Layer 10 of a small transformer language model trained on English Wikipedia (17 layers, counted from 0, width 64).
A neuron's activation on a vector x is GELU(weights . x + bias), where the dot is the dot product.

Input weights of the MLP neurons that the questions are about. A number n stands for n times 0.00089.
n15 (bias -0.034): 98 -86 -217 -142 -93 235 53 -82 35 -154 63 -241 -20 -39 -406 140 169 -206 -54 -22 -264 175 82 -11 -162 76 111 65 -215 14 -91 -183 -76 115 26 262 201 -386 53 20 -101 -172 96 42 33 4 -133 99 61 20 -60 -16 63 127 -152 -85 114 111 -60 73 -145 -19 -90 -38
n20 (bias -0.027): 251 83 88 78 5 35 -152 -75 -70 -107 -128 -44 -223 -25 -219 37 -49 -209 274 29 -160 129 -65 -273 79 -138 91 39 -68 -66 108 98 22 160 234 -196 435 -67 18 325 17 149 -207 -350 191 2 197 -122 208 -32 72 -250 -96 -170 2 138 91 67 -248 -16 53 58 74 137
n24 (bias -0.033): -273 60 -112 216 -247 103 -54 -183 2 253 69 -416 -93 -200 -252 -166 66 218 -105 61 54 -70 148 -378 201 -58 225 -399 22 -83 177 -254 87 19 98 16 -87 -26 -112 70 66 -120 -80 260 215 131 -19 46 57 149 -142 -104 -213 118 196 -117 118 179 160 156 129 -353 15 238
n26 (bias -0.009): 95 21 -91 18 -85 -119 11 126 -17 143 -45 91 221 -9 271 70 54 -156 -50 -179 100 78 42 249 41 473 22 223 -23 -141 -9 -283 127 59 76 -49 70 -294 131 -81 -82 24 -32 -59 70 -78 -83 -24 -277 -116 -32 -135 -167 0 199 275 -93 -127 58 -61 94 -42 230 -281
n31 (bias -0.013): -173 -97 -41 73 70 -92 72 -75 -238 -80 254 -71 -24 151 10 -168 130 19 -24 -379 6 -110 70 30 31 100 123 -79 50 301 -73 -4 63 -73 38 -26 -92 -163 184 178 54 48 -215 2 -197 202 201 138 -37 158 -79 -4 46 159 149 92 -31 49 122 -66 67 -5 177 25
n41 (bias -0.053): -99 90 311 -113 -210 -211 128 113 7 -159 44 -29 105 -24 345 201 84 -150 66 87 -88 -227 -71 72 -14 -270 -125 50 -32 44 23 -43 229 70 -64 58 173 157 -11 -43 -362 306 -265 202 -159 123 -38 80 198 183 -148 -353 -170 -153 94 112 37 277 -210 -130 -250 -135 -165 253
n61 (bias -0.020): -239 5 -95 287 35 51 71 -27 -45 11 89 75 36 54 28 -143 170 72 -119 123 32 -261 -17 -180 -249 160 91 130 243 161 -138 -109 55 -33 179 32 88 162 44 36 65 152 -64 -61 -74 166 -33 -77 -80 66 122 66 98 -64 33 -202 -220 50 -34 12 53 -115 -225 -121
n77 (bias -0.035): -74 -10 -92 404 -9 126 103 -282 118 -186 -119 -15 -86 -4 34 211 -87 -457 -65 20 -28 -111 11 340 103 275 105 64 -5 -145 111 20 93 -24 -27 9 -9 -2 115 -2 -193 -104 -38 56 -130 -300 -261 153 81 -223 -54 207 230 -202 85 72 -68 -58 -37 94 -115 44 -59 89
n78 (bias -0.018): 6 97 252 111 -19 18 13 -112 -20 74 58 162 128 -96 -103 48 -180 -57 -106 371 290 9 -2 116 39 -85 114 77 -5 59 -271 20 8 12 173 72 -35 -52 54 -176 175 -102 -126 185 -139 -95 -32 71 0 -53 -84 -42 -37 163 -132 101 -175 -148 -115 90 -294 129 42 -115
n92 (bias -0.018): 10 -27 22 -130 -11 88 -76 -91 -330 -268 368 39 164 -94 25 -61 338 -208 -148 -122 -92 228 -26 -273 64 -59 21 -25 -115 -64 1 8 155 93 -111 149 105 31 -66 167 -76 -124 -82 51 13 37 161 202 -93 223 -2 75 158 160 -73 -135 -175 108 88 -132 -36 39 184 85
n99 (bias -0.024): 64 140 -286 -92 73 -9 -92 -120 -30 -75 -196 -146 28 64 -27 62 232 -145 47 9 77 238 -90 32 -210 88 2 1 82 133 -177 -39 -214 29 -61 -2 11 296 -16 125 -167 264 -98 -22 -153 3 -178 -97 -114 -226 224 177 -287 217 -174 160 -49 -71 -189 -97 -116 -5 175 100
n104 (bias -0.036): -19 161 -134 -67 -75 167 -27 123 -73 19 -187 61 -51 164 93 303 -316 -69 -90 -108 67 6 20 -96 -51 -120 -6 138 170 151 -242 42 -103 82 -208 -32 -36 84 -58 170 4 127 -84 -9 167 -104 -163 -23 -60 128 113 -396 -3 21 70 250 -143 202 -303 -137 156 46 265 111
n105 (bias -0.031): 221 477 150 -67 -145 209 -19 337 -9 -26 -4 -150 -31 -55 28 -7 -14 -180 172 249 -32 -52 324 -60 -130 34 -133 -14 12 -76 -88 -106 68 -215 -77 19 -3 118 79 -152 85 100 64 -299 121 4 -40 -259 93 -78 4 75 364 -150 296 122 238 436 63 -117 -186 -129 -9 -3
n109 (bias -0.026): -32 236 115 -195 -56 -199 95 -262 -166 -17 -30 -285 111 39 127 57 3 -268 -239 -79 -49 16 -222 -12 -157 -129 -65 -82 -27 -56 -186 -42 89 77 -12 -18 -210 263 -69 10 110 -32 -144 213 -121 6 -5 37 -96 89 100 142 36 213 153 26 -34 20 -38 -69 -29 -7 141 58
n125 (bias -0.015): -78 29 54 16 171 49 23 -285 116 -47 33 111 -75 -42 -228 -141 140 -122 -38 -295 -125 -70 -77 -88 106 110 -258 127 23 67 -291 -156 94 -94 206 125 197 -71 119 -117 -168 -281 178 0 110 94 302 40 -52 94 -87 63 -25 -138 175 10 20 68 142 -41 198 77 -2 -6
n150 (bias -0.029): -48 71 -221 -54 68 62 44 191 -38 -66 143 26 -72 -75 248 6 250 -167 246 -49 118 -155 -129 215 43 9 225 96 172 93 -76 -212 -140 -66 -65 -187 -52 -5 135 45 240 23 -119 0 100 -113 125 -156 -100 -229 33 61 -89 136 75 89 -156 -2 -68 -87 18 -14 -92 -198
n151 (bias -0.006): -125 -25 104 -89 -223 -23 -250 18 0 130 46 258 142 111 -55 15 157 -33 -96 1 40 -14 -162 189 111 -111 52 39 -169 -3 13 -37 -99 192 225 -120 135 -94 250 -40 42 -119 -63 -13 -132 -72 100 10 -105 -248 64 -98 94 23 -37 39 83 -5 -50 98 -50 -317 -379 -229
n157 (bias -0.020): -237 165 94 -79 -30 -24 -33 -3 211 -37 -169 -90 10 32 146 69 45 30 -118 -98 229 7 -180 -84 135 80 63 23 -150 -20 76 157 6 84 -200 127 185 244 -148 -194 -235 217 2 -3 -15 -246 228 275 -160 73 -84 167 35 165 104 135 164 -118 -73 -197 -224 -44 -172 9
n182 (bias -0.016): -53 49 -83 38 168 35 52 179 164 -127 -52 -79 -172 -77 51 -12 65 -14 318 176 216 88 -37 -106 -74 293 178 240 -39 34 -123 -112 -89 30 -213 103 45 148 18 14 0 36 177 18 -29 -124 -30 -126 -58 -172 -47 92 9 -79 56 113 -292 -58 112 -48 30 318 -170 69
n212 (bias -0.017): 92 79 -116 134 190 9 7 -153 37 42 -103 181 -41 215 -45 20 -159 99 -27 -95 -144 90 22 -37 2 -34 -27 62 -58 90 44 1 146 -126 -83 -13 -36 19 -119 -250 -47 80 -61 -22 92 -299 12 51 -53 -66 136 -191 -33 189 27 -37 -170 44 -175 -306 99 -47 89 -55
n215 (bias -0.038): 25 37 240 -98 5 -103 -216 -30 -99 37 59 -68 -165 -77 -85 -44 -90 -64 77 -127 -182 36 7 -105 169 32 -151 -23 -164 -44 -70 61 69 70 -82 62 -8 359 127 -195 -326 3 -45 7 -27 -138 157 88 70 -49 97 118 4 19 -18 175 -67 17 -138 1 -30 182 -270 156
n223 (bias -0.051): -69 27 239 -140 114 -49 112 81 125 218 -78 -111 156 223 -84 -128 179 -69 139 205 202 -119 -138 -153 82 -42 -174 108 -333 85 -342 -123 -234 191 -254 -43 77 -58 -17 291 -154 -56 46 129 -172 206 174 -2 -223 -206 183 -280 -60 -95 52 92 5 38 93 29 -119 -171 124 104
n226 (bias -0.031): -270 294 77 -28 -77 6 -73 37 29 -45 26 5 188 319 -284 18 145 -141 21 -108 -100 24 -96 52 43 49 358 76 -110 53 0 -11 195 97 139 -152 150 54 186 -132 74 1 105 105 -175 64 -87 -236 -134 61 -126 -144 16 -10 127 -202 207 206 78 -112 -21 52 0 77
n247 (bias -0.016): 1 9 -72 20 28 149 164 156 -20 17 -286 -165 42 68 -195 50 32 -37 -19 -102 31 -31 -190 78 30 -212 -188 51 -249 95 -146 97 24 -71 -184 61 -54 16 -179 11 224 147 34 16 -128 -49 21 114 77 83 89 -158 -43 196 -83 -1 -188 -30 -21 89 -182 -79 -13 73

Each question shows a token from some text and the vector x that enters the MLP there. A number n stands for n times 0.0086.

" string": -228 -135 -39 45 22 -71 76 122 161 -100 -112 191 61 46 -145 77 -107 -38 -33 29 -64 101 30 76 65 91 -122 -62 105 -107 33 250 -49 -175 31 -70 -142 -125 -59 -186 121 58 -90 -116 -30 18 91 -80 161 146 76 161 10 87 -292 42 22 -184 306 -50 272 -22 -71 -73
The two highest activations, in order: n247, n212

"bb": -309 -129 80 -197 106 -192 47 182 47 37 -43 118 42 -73 -125 101 9 40 91 207 -169 -26 -75 13 188 162 -80 -1 216 -59 4 106 -129 23 -113 29 -173 -31 -56 65 34 83 -50 -118 -150 107 23 -80 86 79 118 159 -159 55 -114 -114 -133 -247 207 -39 131 24 46 94
The neuron with the highest activation: n182

" ": -58 -100 -85 -290 -56 -22 124 77 252 -283 61 103 59 -79 -7 58 15 -77 84 55 -282 93 -77 79 35 144 69 157 292 -101 32 -5 -37 -87 102 -165 -44 -31 -191 -121 -21 -82 -24 -40 -101 -21 12 -53 208 163 82 20 -25 126 -172 -25 18 -78 239 -33 78 -142 106 31
The neuron with the highest activation: n15

"p": -257 -153 -31 -70 -61 -92 56 209 198 -178 89 123 148 -19 -65 26 -111 -119 33 197 -66 -163 89 49 187 3 -88 -229 189 -100 -17 15 73 -43 -26 -73 -297 18 80 -58 94 -62 24 -278 66 7 -73 -37 117 135 77 176 -151 14 -101 127 64 -53 192 -13 99 17 90 -9
The neuron with the highest activation: n105

"\\": -185 -66 -224 -133 44 -103 135 156 102 -271 -184 137 10 -27 -163 9 -14 -38 -24 305 -89 -177 138 -19 147 4 -152 35 190 -62 85 64 -144 -64 83 -67 -13 -39 -144 -107 168 -167 -2 -143 46 41 -123 99 110 151 92 151 -54 32 10 20 47 41 152 51 106 22 48 -36
The two highest activations, in order: n105, n61

"ma": -266 -71 41 -125 42 -48 19 213 100 -93 -36 41 -32 32 -47 241 -91 -28 -9 139 -103 -73 -9 -58 303 72 -54 -238 112 -145 -45 136 74 104 -49 -134 -214 88 -13 -108 6 -186 56 -64 31 -143 53 -9 93 -6 176 92 -192 24 -133 154 109 -115 171 -79 200 136 34 -98
The most active neuron and its activation: n215, at about 1.2

" la": -190 -34 43 59 32 -5 69 101 227 -264 77 26 -4 77 -125 257 -1 -13 -34 15 -201 50 -5 116 -53 60 -118 58 198 -20 -76 131 -177 -131 77 28 -23 -169 -182 -99 82 -120 -24 -55 -168 119 -21 -10 120 28 173 227 -130 24 -253 80 103 -94 294 -90 10 -38 -52 49
The most active neuron and its activation: n15, at about 1

" Pat": -267 -203 -43 -45 213 -112 39 167 111 139 45 109 51 39 -145 188 8 -9 40 92 -125 127 -150 10 156 50 -205 -116 167 -107 32 30 -157 35 -55 -85 -23 -123 -43 0 107 -127 92 -141 -144 106 -106 -73 147 139 194 134 -189 27 17 -101 -56 -74 218 -62 105 -85 -2 89
The three highest activations, in order: n223, n247, n125

" He": -136 -233 -37 -87 71 -249 -6 247 85 -101 183 198 160 -2 23 127 -140 28 -62 45 15 17 -31 5 230 120 -102 -60 312 67 122 97 -307 147 -76 12 -84 -99 -167 -113 -11 -64 33 -72 -91 142 -122 -5 114 -59 -3 -11 -52 61 -126 61 43 -86 -22 116 -102 -82 150 -34
The three highest activations, in order: n78, n26, n151

" model": -216 -24 -91 -78 77 -122 122 114 -9 -127 -84 198 138 130 -28 83 -56 64 -44 73 24 47 -42 -89 184 89 -162 -134 69 -148 314 163 -71 36 -15 7 -218 -14 31 -76 95 -33 -94 -173 16 -3 60 -58 147 19 162 112 -28 -42 -233 -49 -62 -169 248 -158 276 -45 -59 -63
The neuron with the highest activation: n212

",": -154 -153 -52 -150 9 -85 135 109 105 -160 -20 92 89 70 -51 127 -67 77 -104 -76 -242 340 9 -19 48 98 25 -62 254 -169 48 1 -283 -53 -1 74 -10 -63 -168 -2 115 -99 -30 -123 26 110 -103 -110 183 -2 80 85 78 77 -185 6 120 -232 46 118 175 -89 106 19
The two highest activations, in order: n15, n99

" his": -71 -289 11 -6 93 -328 84 211 226 -91 123 138 -112 70 29 -45 -112 -37 -78 44 -125 278 -67 16 56 132 5 12 193 -112 -1 143 -142 -65 40 5 -188 -149 -68 -78 103 47 68 -92 -133 7 89 -88 126 216 17 82 -55 4 -92 76 126 -99 104 -56 -49 -212 20 13
The two highest activations, in order: n31, n26

"}": -336 22 -31 -61 34 -79 41 246 93 -274 -204 56 147 153 -35 -7 0 -4 -115 104 -7 -7 -1 81 194 -40 -73 -204 175 -95 4 99 -11 -29 -10 -119 -138 4 -81 19 147 -55 -92 -118 25 -58 -66 -152 30 91 146 187 -89 3 -72 -3 139 -185 168 -82 215 217 92 -2
The neuron with the highest activation: n226

"bar": -292 -145 12 -256 72 -21 69 233 101 -105 -123 166 142 181 -57 111 -75 82 -52 -20 -100 135 -5 29 278 93 -69 -90 167 122 -57 37 -192 104 -180 16 -180 -21 -56 77 37 -39 41 -139 -132 76 25 -129 21 39 153 114 -144 37 -121 -147 -14 -57 261 -55 63 -21 21 -39
The three highest activations, in order: n223, n247, n99

"t": -315 -106 95 -121 -163 -271 80 70 231 -112 25 73 -7 -114 0 76 -164 102 106 41 -158 -18 55 76 171 -90 -3 -20 242 51 -22 87 90 -192 -33 -49 -139 58 52 -153 108 -135 -48 -230 -1 50 -65 171 26 80 159 146 23 132 -75 -18 30 -110 240 -53 45 -23 5 10
The neuron with the highest activation: n31

"1": 8 -108 -71 -117 -104 -97 74 -73 355 -167 117 165 44 168 41 71 -48 51 -88 89 -166 -88 -33 50 165 -29 -12 -13 117 -249 73 -94 -146 -97 -57 -183 -110 72 -125 -52 161 -50 56 -88 42 39 23 -154 122 73 -95 95 194 120 -158 21 97 -182 215 58 -134 79 193 -112
The two highest activations, in order: n77, n150

" for": -104 -144 -120 -51 -5 65 52 195 104 -69 126 123 -27 74 -76 0 -123 111 -122 -48 -154 389 8 -20 3 -71 32 152 340 -113 91 127 -91 -237 29 -73 -105 -147 -38 -7 70 8 23 -189 -162 -49 -12 12 191 130 67 77 -140 26 -52 23 2 -191 75 -62 120 -89 -16 80
The neuron with the highest activation: n212

" (": -25 -182 -132 -151 -5 -116 5 301 83 -222 -110 162 137 125 -71 8 -56 84 -105 42 -203 113 134 11 68 74 -30 -185 234 -111 34 -24 -107 -60 67 -34 -207 -104 -265 -38 23 24 -96 -41 28 -107 54 22 131 36 5 106 164 147 -148 31 226 -160 95 106 136 -74 58 6
The neuron with the highest activation: n15

"7": -68 -82 1 -192 130 -138 -13 66 272 -222 -29 -52 17 94 74 172 -194 83 -34 144 -224 22 -59 -165 233 -2 23 -34 257 -137 51 60 22 -25 -66 -258 -48 33 -35 -124 163 -172 29 -125 4 95 30 -201 29 -107 19 201 101 4 -48 -43 -29 66 71 84 28 177 131 -60
The neuron with the highest activation: n182

" the": -53 -208 22 -21 65 -277 76 197 13 -140 207 155 -152 11 -19 -40 21 47 -186 52 -234 243 -96 140 20 45 -36 84 263 -165 140 -70 -111 -111 32 -74 -40 -100 -184 -62 28 -114 203 -59 -11 80 50 -154 118 110 70 142 29 37 -98 41 -10 -148 227 -6 55 -27 -53 21
The two highest activations, in order: n125, n92

"pre": -79 -241 182 -168 -190 -99 55 99 179 -17 41 223 151 11 -160 112 -121 -10 -114 113 -248 58 67 -60 89 90 -80 -6 108 3 164 -17 -12 -156 21 -52 -96 39 -62 -158 -27 32 -62 -52 -110 -18 13 98 335 147 41 97 -155 144 -267 8 17 18 59 -46 -96 72 -33 38
The two highest activations, in order: n41, n215

"4": -44 -117 -20 -129 111 -139 92 50 319 -145 -49 -63 -1 123 74 106 -174 27 -71 120 -142 -30 -18 -140 309 20 -16 -11 251 -159 38 152 -37 -92 -35 -278 -80 -25 38 -120 144 -162 40 -173 40 97 -63 -205 -46 -60 -32 190 93 52 -61 -30 -13 78 119 66 101 77 139 -70
The neuron with the highest activation: n105

"e": -354 -24 161 -196 0 -294 31 286 222 -216 98 38 38 -83 -23 165 -21 15 16 23 -213 -45 18 146 32 -83 116 83 154 -129 31 21 -45 -123 94 52 -177 -64 12 -54 38 -19 -90 -163 -56 -118 -7 87 124 15 106 174 20 97 -67 -13 19 -161 182 24 35 -3 -15 67
The most active neuron and its activation: n150, at about 0.5

"ab": -279 -110 -69 -140 -42 -80 123 106 112 2 34 157 112 149 -144 191 -40 13 -23 123 -90 4 -18 79 191 30 -209 -29 62 -21 10 -99 -12 116 -74 62 -195 -45 -29 15 97 -202 -35 -188 -178 119 -111 -75 103 114 188 69 -48 36 -21 -162 -60 -105 262 -165 226 113 20 74
The neuron with the highest activation: n226

" re": -132 -188 56 -200 -25 -36 -30 150 268 -110 31 173 17 21 -124 100 9 -5 -60 27 -77 -10 101 113 -32 130 -63 -31 261 -84 97 -56 60 -151 189 -18 -97 -61 -132 -84 -193 42 -35 -157 -192 67 -48 -21 277 208 76 101 -80 200 -233 82 -32 -52 -2 -129 56 39 20 -42
The three highest activations, in order: n41, n99, n15

"al": -80 -167 -3 -52 16 -44 150 157 37 -114 -124 127 102 20 -26 116 -159 54 -129 54 -192 179 -34 0 51 -160 -3 -48 202 -80 1 143 -145 -97 -36 -141 -130 -71 -27 -207 110 10 -83 -99 75 63 129 14 199 106 81 348 -43 186 -213 49 28 -134 72 -204 139 89 -111 -13
The neuron with the highest activation: n212

"be": -353 -37 4 -146 15 -218 28 270 126 -136 -47 230 75 -5 28 185 -142 13 -90 232 -143 -77 -17 -94 325 45 17 10 97 5 82 51 -120 38 -109 -59 -53 99 -58 -35 31 -161 -11 24 -22 -132 -39 26 92 143 71 72 -189 44 -128 72 39 -85 113 -140 38 98 7 -25
The neuron with the highest activation: n157

"9": -160 -108 58 -75 33 -18 38 -37 202 -197 91 110 -26 82 18 82 -19 67 -85 83 -414 -65 -98 53 26 127 148 105 152 -144 133 -12 -72 13 -28 -248 -81 -22 -47 -64 165 -38 121 -97 -34 -21 59 -141 226 95 -53 129 48 51 -175 -146 -26 -97 94 28 169 -211 21 172
The neuron with the highest activation: n226

"i": -234 163 -12 -219 52 -187 32 45 86 -194 -22 136 36 76 99 201 -123 -17 -74 157 -87 -36 -14 -55 243 -32 -101 -190 133 -118 -1 -146 -37 109 55 -3 -154 137 119 -9 -36 -151 -24 -99 31 -99 -87 107 53 72 254 31 -37 65 -75 -136 131 -202 190 -47 84 213 -26 -87
The most active neuron and its activation: n109, at about 1.1

"8": -108 -120 -9 -185 107 -110 35 31 252 -201 33 -48 -1 127 47 137 -255 2 -94 52 -222 63 -16 -136 269 42 -28 23 252 -75 53 89 -44 -28 -114 -220 -90 8 -2 -87 153 -155 38 -176 20 192 23 -237 60 -145 24 174 119 -7 -77 7 53 106 74 32 87 99 114 -7
The neuron with the highest activation: n105

"'": -71 -83 -62 -55 -37 -339 108 48 134 6 -69 192 87 137 -23 5 28 73 -119 41 -179 193 -15 92 -79 56 -129 -143 229 -71 118 97 8 -20 -114 -115 -194 -69 -162 6 106 -100 65 -69 -54 -94 8 -20 71 156 223 261 -16 20 -128 17 68 -283 237 -62 108 -45 2 5
The neuron with the highest activation: n109

".": -47 -102 25 -236 -47 -136 29 71 30 -346 -13 80 34 127 -54 176 -11 105 176 70 -223 56 -16 49 159 50 19 -35 172 -217 71 100 5 -163 -64 77 -139 43 -90 -40 109 -285 -88 -233 -118 173 -68 -45 147 48 22 109 88 156 -64 81 23 -1 -2 219 25 9 -23 -84
The neuron with the highest activation: n15